Layer 10 of a small transformer language model trained on English Wikipedia (13 layers, counted from 0, width 64).
A neuron adds its activation times its output weights to the MLP's output. To switch it off is to set its activation to zero at one token and run the rest of the model.

Output weights of the MLP neurons that the questions are about. A number n stands for (n - 500) times 0.0024.
n18: 375,439,563,670,554,520,139,725,413,562,457,431,633,491,389,442,555,503,580,602,257,552,418,536,506,528,326,579,514,308,534,449,517,525,590,472,704,301,630,352,237,589,616,414,631,422,477,580,414,412,364,421,609,640,610,603,349,402,400,614,339,32,603,477
n25: 439,522,450,420,480,467,676,507,551,471,663,352,518,733,559,334,515,381,482,532,422,622,287,481,445,661,520,638,508,627,597,277,598,497,418,303,626,255,236,443,413,514,623,567,463,487,706,456,583,464,510,477,483,428,370,418,529,603,296,397,210,315,453,385
n26: 781,448,479,420,409,883,650,629,702,441,484,525,682,516,550,496,346,448,497,398,496,521,641,471,478,314,639,560,410,655,598,650,427,388,254,763,314,587,454,635,431,421,649,138,408,578,556,490,419,537,437,505,490,465,430,685,541,421,407,449,560,518,656,448
n49: 169,489,521,595,440,523,529,338,363,509,454,663,405,657,550,546,446,473,456,679,487,565,288,819,677,588,458,437,501,779,413,605,534,479,518,560,643,676,611,547,413,553,438,424,639,407,443,887,532,709,500,480,599,618,359,393,484,676,692,310,517,460,626,559
n64: 387,623,345,520,313,707,429,789,301,574,490,606,350,578,449,287,534,445,463,623,560,584,373,361,741,574,542,505,616,500,98,357,380,502,526,402,315,225,353,392,496,538,673,523,433,489,640,439,452,515,424,557,768,468,319,450,576,503,429,489,755,321,520,268
n75: 520,441,460,624,518,675,430,637,421,437,654,466,426,491,850,342,478,537,310,840,486,454,519,558,558,358,508,569,688,545,556,702,586,272,450,618,581,641,470,624,490,321,468,539,548,359,427,452,521,297,507,384,481,209,460,717,808,510,466,559,403,585,690,332
n76: 361,558,714,661,619,371,651,326,534,479,532,431,449,441,382,386,461,652,504,490,542,431,489,428,276,444,615,490,305,391,436,422,412,501,683,519,377,469,494,648,348,382,420,445,519,523,604,553,497,395,452,506,774,618,462,548,532,551,428,449,576,419,578,221
n78: 496,551,427,582,359,526,582,481,664,528,572,439,468,447,639,597,423,588,328,465,478,383,692,462,517,506,534,631,625,695,622,705,564,361,401,394,406,332,562,866,493,503,383,391,365,441,519,373,454,646,665,550,416,535,557,650,418,241,290,501,482,397,604,519
n83: 726,509,500,503,475,498,476,518,609,459,424,469,630,174,332,374,393,437,588,512,497,470,702,495,365,730,592,547,459,536,531,638,495,577,418,568,617,544,607,373,539,259,638,523,578,475,414,623,549,454,331,602,761,581,421,483,451,490,300,557,545,481,585,370
n107: 539,504,359,475,378,506,437,598,561,626,597,733,726,368,270,590,372,561,374,167,609,463,421,497,555,491,642,312,655,418,618,546,437,591,591,454,588,583,699,408,441,423,442,604,467,612,424,541,783,355,579,633,746,619,512,592,427,652,563,589,519,712,543,698
n108: 605,677,161,411,573,458,413,612,452,600,572,403,442,429,347,355,608,640,589,412,600,512,446,681,578,395,521,524,616,718,605,595,678,415,310,493,569,608,680,394,786,374,482,503,394,462,675,503,267,610,482,501,586,449,699,435,518,277,572,450,508,307,535,403
n128: 466,544,381,566,200,427,243,585,546,692,532,443,310,425,404,363,669,477,524,549,441,588,449,553,400,623,393,436,538,362,568,465,634,467,484,621,447,515,442,613,677,489,342,459,653,399,385,543,490,535,646,573,580,681,329,417,460,565,449,507,568,837,660,676
n140: 424,358,690,516,655,402,548,474,534,528,436,545,492,542,594,440,337,511,632,354,600,396,359,533,595,407,653,590,407,475,452,216,268,541,360,427,481,500,554,540,162,415,485,452,484,423,569,522,436,398,564,406,444,348,398,468,470,480,491,538,550,176,536,497
n141: 607,614,505,577,692,322,323,532,455,520,477,289,564,435,607,383,379,376,484,333,531,481,530,506,481,640,398,727,591,483,383,520,464,478,368,544,694,544,538,428,384,448,440,605,620,625,783,716,526,565,544,421,379,414,563,184,431,699,646,706,657,75,604,398
n164: 459,581,703,639,300,424,769,362,481,653,387,506,471,466,394,698,466,472,534,489,503,390,226,594,488,595,552,400,541,748,700,342,396,322,484,340,451,522,142,431,482,614,434,288,313,528,701,446,598,399,341,608,413,612,414,369,464,393,369,522,608,697,517,599
n171: 360,651,605,406,400,510,713,482,529,374,388,409,408,711,241,270,348,420,560,496,657,608,453,692,492,422,498,247,519,433,410,466,539,671,556,644,368,290,643,533,569,490,542,561,503,616,432,403,683,624,366,611,542,518,407,583,542,426,413,559,593,480,472,358

Each question names a token from some text and the token that comes next. It shows the activations a of the neurons there, in the order above. A number n stands for (n - 500) times 0.1.

Then comes g, the gradient of the next token's log-probability with respect to the MLP's output, scaled to length 1. A neuron's effect is roughly proportional to its activation times (output weights . g). A number n stands for (n - 500) times 0.00093.

"D", then "uring"
a: 444,499,501,498,497,499,515,504,405,489,515,508,538,505,500,509
g: 306,503,485,440,643,482,335,606,513,509,605,477,424,543,555,491,498,554,499,432,526,533,124,539,745,478,456,427,576,498,513,644,366,507,351,381,498,668,585,311,474,387,508,406,372,336,748,252,601,735,457,241,254,537,349,404,735,443,481,795,635,409,497,231
Switching off which neuron hurts the next token most? n83

" on", then " an"
a: 478,500,500,496,501,433,499,502,509,503,515,494,523,499,478,541
g: 359,318,549,269,589,949,438,361,587,522,539,482,513,571,696,581,293,611,386,399,225,406,372,461,618,736,477,525,495,415,480,601,677,513,631,330,458,528,407,392,524,475,334,440,363,389,797,762,410,485,540,607,475,693,487,327,516,410,493,514,465,650,581,692
Switching off which neuron hurts the next token most? n75

"3", then " |"
a: 494,506,498,455,497,505,498,495,496,497,490,497,695,500,501,500
g: 616,589,358,474,420,596,504,563,227,894,491,312,465,492,476,511,841,608,553,573,244,191,474,587,259,558,557,447,443,468,432,551,674,414,569,543,666,750,523,435,492,736,696,473,426,513,609,446,433,790,486,495,489,661,481,549,595,480,542,690,494,582,473,632
Which neuron, switched off, raises the next token's probability most? n140

"ced", then " to"
a: 500,364,497,501,499,495,504,510,505,582,515,464,498,439,494,497
g: 442,527,512,640,677,287,553,565,485,658,291,529,268,610,313,493,644,813,559,632,631,317,522,434,691,591,528,449,415,771,365,552,260,607,413,658,505,529,592,594,730,537,451,398,217,680,330,615,373,590,453,530,387,568,332,719,447,495,496,625,418,425,349,631
Which two neurons, each switched off alone, lower its probability most, in order? n25, n141

"9", then " The"
a: 489,503,501,501,491,505,496,514,522,498,499,500,554,503,494,496
g: 584,427,468,378,491,708,377,501,402,608,554,295,679,275,668,489,359,405,610,382,285,277,520,594,351,373,431,358,358,719,492,737,699,397,406,495,592,484,363,361,620,397,573,633,486,369,733,752,258,662,632,585,708,474,493,539,428,547,666,360,478,655,355,473
Switching off which neuron hurts the next token most? n83

" before", then "."
a: 500,503,494,495,484,503,495,501,496,531,563,505,507,374,498,520
g: 377,641,563,439,361,610,342,496,365,664,258,448,686,511,606,556,606,548,434,729,758,454,465,596,251,494,354,552,692,343,497,592,509,367,710,521,270,417,594,491,593,449,534,206,631,634,294,185,785,586,435,647,522,573,530,500,368,546,494,450,447,488,674,384
Which two neurons, each switched off alone, lower its probability most, in order? n141, n171

" ", then "2"
a: 501,501,502,497,488,501,498,501,513,497,493,460,529,491,484,494
g: 649,499,557,528,762,811,580,610,219,509,582,777,488,651,361,341,651,361,405,384,778,450,282,630,409,475,486,483,707,612,575,485,382,473,450,392,349,392,454,707,617,764,477,596,273,572,643,404,409,472,608,394,488,376,548,519,595,335,416,528,560,453,283,451
Switching off which neuron hurts the next token most? n128

"0", then "0"
a: 512,483,500,502,492,412,499,511,533,505,504,536,490,503,501,494
g: 647,425,410,378,150,513,754,508,556,333,520,519,774,448,462,549,483,285,434,537,660,609,354,484,509,474,134,351,405,429,433,470,377,271,326,321,468,498,506,328,481,458,668,474,640,595,541,348,362,588,423,478,397,549,504,282,193,413,486,728,442,514,494,354
Switching off which neuron hurts the next token most? n75

" to", then " Par"
a: 452,487,494,496,469,503,498,501,501,480,587,495,530,466,495,495
g: 700,504,374,607,662,601,418,502,397,381,386,823,526,596,688,404,600,679,599,634,274,356,428,361,407,348,610,689,272,305,439,322,367,558,437,464,460,830,466,409,640,529,445,625,632,560,365,455,479,578,559,589,616,395,583,382,491,565,507,336,287,362,289,281
Switching off which neuron hurts the next token most? n107

" was", then " a"
a: 492,503,500,499,501,498,506,504,497,499,494,499,500,467,496,495
g: 740,360,348,589,338,668,637,571,467,566,617,546,414,613,573,735,555,490,634,433,330,449,640,486,672,798,378,446,411,251,517,501,606,472,646,594,598,339,349,297,578,383,611,346,249,332,522,736,327,578,771,464,550,387,307,663,552,369,608,507,474,530,492,630
Switching off which neuron hurts the next token most? n141

" only", then " would"
a: 504,487,523,501,499,504,498,501,504,499,506,469,523,508,498,513
g: 492,432,622,527,668,361,473,498,428,448,200,564,559,452,655,436,546,392,522,853,779,521,485,501,537,309,589,445,562,591,538,607,706,325,413,372,483,478,709,649,606,518,582,640,587,744,364,465,578,377,404,416,608,626,752,174,597,748,250,482,519,484,455,523
Switching off which neuron hurts the next token most? n128

"il", then " ex"
a: 501,478,500,500,501,497,366,503,502,498,502,500,648,482,508,498
g: 517,536,613,708,263,524,435,408,590,422,673,605,246,473,493,481,562,302,518,401,584,589,281,600,452,295,627,304,379,733,332,663,629,245,338,155,530,669,350,471,482,398,401,501,499,443,690,578,439,650,503,561,693,563,312,422,506,500,534,374,607,634,266,505
Which neuron, switched off, raises the next token's probability most? n76

"ison", then "ed"
a: 508,492,504,499,501,500,379,502,497,501,500,435,734,502,496,491
g: 548,616,232,563,652,461,603,839,387,331,557,361,471,453,468,607,409,632,588,441,386,526,604,557,767,443,583,634,416,353,618,357,451,430,510,745,699,414,628,405,488,553,640,738,495,575,448,578,519,594,451,346,522,781,679,308,509,331,455,174,397,504,666,623
Switching off which neuron hurts the next token most? n76

"5", then "}"
a: 503,503,495,496,500,498,494,467,493,508,494,501,731,498,495,506
g: 392,486,399,506,660,542,419,675,385,599,371,552,326,364,639,357,561,412,482,500,486,616,512,526,462,375,455,674,351,513,379,516,436,616,684,603,663,409,324,320,403,690,680,406,436,581,453,482,548,886,827,592,420,642,792,342,286,525,595,539,384,381,280,670
Switching off which neuron hurts the next token most? n78

" |", then " MPC"
a: 495,502,513,501,509,514,506,509,498,497,499,501,533,503,502,538
g: 366,416,448,424,497,541,539,684,519,431,325,446,469,719,314,243,656,479,369,165,852,614,235,512,678,526,301,628,534,466,552,444,496,558,752,393,455,481,681,632,378,625,569,461,306,354,404,543,544,456,551,464,445,336,455,319,485,404,548,725,417,311,357,562
Which two neurons, each switched off alone, lower its probability most, in order? n171, n140

"ot", then "ing"
a: 505,501,477,502,501,506,277,503,499,501,499,564,679,499,502,500
g: 573,572,625,432,380,663,387,330,595,228,537,609,534,611,565,580,464,242,641,305,522,633,224,327,675,537,339,638,594,561,461,263,492,575,482,476,587,575,349,631,575,511,566,271,533,541,604,514,379,865,373,546,188,557,259,514,420,547,591,447,678,528,576,425
Which two neurons, each switched off alone, lower its probability most, in order? n76, n140

" now", then " Sk"
a: 500,479,584,487,501,510,510,507,500,496,603,469,522,509,497,520
g: 409,459,516,616,196,533,641,685,578,423,528,495,730,278,474,556,470,670,486,700,435,515,577,509,674,231,377,412,351,353,558,532,599,634,281,514,659,586,357,431,667,276,633,611,610,710,564,596,276,471,676,512,459,414,330,545,539,443,433,469,318,579,699,202
Switching off which neuron hurts the next token most? n26

" |", then " L"
a: 498,502,500,506,505,508,496,502,496,501,499,502,568,505,499,534
g: 438,617,660,319,383,310,483,368,411,520,420,438,293,505,307,539,236,262,552,544,274,408,640,513,249,590,440,518,512,332,748,638,351,607,436,556,460,240,389,435,542,784,483,523,595,469,324,640,397,375,568,728,523,544,552,602,408,484,273,475,284,634,348,456
Switching off which neuron hurts the next token most? n171

"E", then "A"
a: 501,499,502,508,501,498,499,508,496,502,501,504,837,500,504,439
g: 448,246,611,599,675,409,571,605,841,306,425,573,542,473,339,449,547,532,553,420,762,476,516,573,745,370,404,373,332,596,402,453,311,518,374,611,252,391,467,404,577,593,445,296,650,580,439,399,759,586,671,646,522,407,470,502,612,627,752,523,495,337,674,295
Which neuron, switched off, raises the next token's probability most? n171

"ie", then ","
a: 498,503,494,494,505,494,547,497,493,497,464,467,740,506,504,488
g: 374,419,490,607,561,546,477,529,326,428,336,606,704,341,454,556,521,697,442,438,244,535,518,543,498,676,449,556,542,414,604,608,495,545,308,558,198,653,588,480,391,511,628,420,681,586,307,69,527,314,391,640,441,589,571,648,807,376,430,625,665,456,373,703
Switching off which neuron hurts the next token most? n108

"ob", then "in"
a: 500,502,495,500,500,501,508,497,499,501,535,493,974,501,498,496
g: 341,590,570,221,463,456,775,330,379,257,435,468,586,603,466,619,450,484,311,478,535,672,432,259,397,538,659,329,588,710,115,425,501,650,441,592,588,204,495,522,403,536,550,746,587,528,441,501,641,632,452,545,336,657,317,395,447,457,540,635,672,561,566,499
Which neuron, switched off, raises the next token's probability most? n108

",", then " "
a: 503,490,501,498,745,511,497,503,499,489,539,498,514,504,499,511
g: 393,513,464,484,536,474,634,588,732,488,580,422,294,412,585,606,329,499,331,596,332,728,329,305,615,463,448,458,530,507,349,394,398,436,305,573,316,434,680,398,306,361,204,587,399,350,780,500,372,607,571,375,650,390,248,622,530,728,547,259,491,315,530,476
Switching off which neuron hurts the next token most? n64

" Con", then "vent"
a: 494,492,505,360,503,495,504,505,503,497,502,498,711,496,449,499
g: 445,421,439,421,548,520,672,420,699,612,717,455,806,591,518,190,708,310,592,317,279,470,461,445,486,604,475,592,558,508,424,569,589,515,476,649,566,802,324,506,266,268,458,696,509,650,480,467,345,522,501,376,371,446,613,783,642,300,494,552,316,405,521,510
Which two neurons, each switched off alone, lower its probability most, in order? n49, n140

" last", then " w"
a: 536,462,502,493,499,497,500,511,499,496,510,500,533,504,498,507
g: 477,484,618,473,387,406,402,562,509,518,365,288,421,161,363,564,667,497,671,298,528,742,904,468,481,371,595,396,475,443,414,609,480,481,410,390,342,341,692,504,532,582,468,397,727,483,449,714,645,784,546,719,435,373,567,636,518,398,403,605,307,641,570,509
Switching off which neuron hurts the next token most? n25

"IN", then "E"
a: 501,495,512,501,500,514,497,525,490,504,500,502,965,499,500,488
g: 563,634,474,535,633,261,477,355,864,372,473,784,417,587,305,381,385,541,489,495,467,685,316,619,522,444,558,211,474,600,550,211,560,434,577,490,431,485,451,788,490,579,398,481,766,440,344,508,563,273,642,636,531,455,325,605,571,603,495,452,535,335,628,321
Switching off which neuron hurts the next token most? n140

" ", then "1"
a: 508,498,502,500,492,498,500,501,528,497,501,476,524,495,416,498
g: 322,560,444,393,277,127,401,410,677,458,339,232,570,323,527,582,379,596,702,479,450,488,786,390,541,538,384,521,200,454,394,447,523,563,588,584,702,546,484,315,369,242,543,338,670,390,415,619,518,454,415,638,443,540,529,361,373,598,483,478,402,490,781,514
Switching off which neuron hurts the next token most? n83

".\n\n", then "D"
a: 497,500,499,504,498,503,499,501,499,591,501,623,496,492,489,497
g: 426,637,607,273,405,363,492,571,549,282,549,752,814,477,476,552,391,557,529,513,297,562,507,515,428,566,362,665,300,213,444,533,490,238,635,589,379,296,436,554,529,521,507,609,440,529,148,360,571,265,602,716,570,363,589,439,432,679,454,288,613,553,467,542
Switching off which neuron hurts the next token most? n107

" a", then " d"
a: 460,497,495,500,500,507,498,502,507,509,513,503,557,504,499,501
g: 404,600,502,315,498,535,411,716,646,563,714,418,299,436,530,699,714,608,431,503,459,389,600,259,619,690,697,374,587,358,506,412,396,117,508,310,432,629,568,363,752,378,597,578,635,543,402,414,415,388,774,461,359,413,625,517,475,662,399,449,532,572,421,696
Switching off which neuron hurts the next token most? n18

" the", then " en"
a: 483,489,496,496,501,509,495,500,503,548,506,533,541,490,500,499
g: 536,557,464,553,555,576,441,423,465,383,752,388,205,908,568,389,598,322,346,469,705,360,439,318,489,701,520,624,642,455,476,487,413,413,527,467,352,649,282,317,562,455,500,441,323,473,178,440,511,423,321,392,400,522,550,406,452,495,454,721,414,726,276,477
Which neuron, switched off, raises the next token's probability most? n107

" was", then " qu"
a: 491,505,500,501,500,501,502,503,494,499,495,503,500,455,495,495
g: 449,314,628,615,157,616,427,706,410,556,505,463,321,662,488,449,311,587,617,360,384,515,481,371,419,493,411,612,529,594,439,476,459,517,744,744,699,531,612,557,350,396,598,599,521,686,410,771,501,545,537,460,269,428,871,287,424,512,437,613,683,577,435,327
Which neuron, switched off, raises the next token's probability most? n141

" import", then "ance"
a: 439,487,449,498,498,471,462,514,495,495,498,498,535,496,503,499
g: 241,432,591,703,224,537,547,609,373,562,738,598,721,159,478,672,529,377,511,607,571,327,307,586,518,353,381,521,340,454,644,484,693,783,583,321,623,461,411,421,690,626,499,302,591,501,447,442,354,490,572,528,540,471,433,767,520,418,347,595,415,517,457,650
Switching off which neuron hurts the next token most? n26

" Mont", then "ag"
a: 394,512,502,496,501,499,492,506,503,509,500,497,747,502,490,495
g: 536,389,400,684,678,529,323,351,486,531,541,327,373,528,560,745,545,556,308,592,407,529,503,572,355,117,384,478,164,505,504,301,526,524,575,403,285,529,314,512,526,617,527,346,691,637,461,457,401,477,286,334,316,393,727,639,517,379,617,306,540,568,679,510
Which neuron, switched off, raises the next token's probability most? n18

"erson", then " M"
a: 502,502,498,496,507,501,563,510,498,501,502,506,900,505,503,496
g: 466,448,468,347,417,412,820,460,459,495,668,627,491,527,648,644,608,401,519,505,401,454,701,406,574,662,441,397,241,467,535,601,314,340,614,545,648,514,288,632,484,333,431,786,703,677,635,510,395,616,691,378,746,624,440,680,492,635,536,335,270,514,583,274
Switching off which neuron hurts the next token most? n76

" par", then " G"
a: 501,498,509,503,498,514,495,499,499,490,579,501,802,500,446,503
g: 458,477,335,444,478,546,537,807,206,567,664,458,542,508,466,424,682,583,513,490,476,283,534,458,415,613,652,519,518,345,549,660,555,306,560,331,284,363,506,389,654,495,621,602,260,666,782,517,394,565,887,511,689,732,604,354,581,611,436,602,401,625,492,505
Switching off which neuron hurts the next token most? n108

" no", then " hand"
a: 496,460,538,505,501,504,510,501,498,520,501,500,520,507,498,496
g: 426,686,489,683,365,546,440,610,686,597,515,622,510,381,409,537,725,726,703,309,483,377,457,550,429,435,663,408,591,384,570,350,643,600,310,446,384,433,386,553,354,581,414,278,584,793,446,488,558,169,598,194,331,457,347,543,534,542,659,404,397,494,535,758
Switching off which neuron hurts the next token most? n107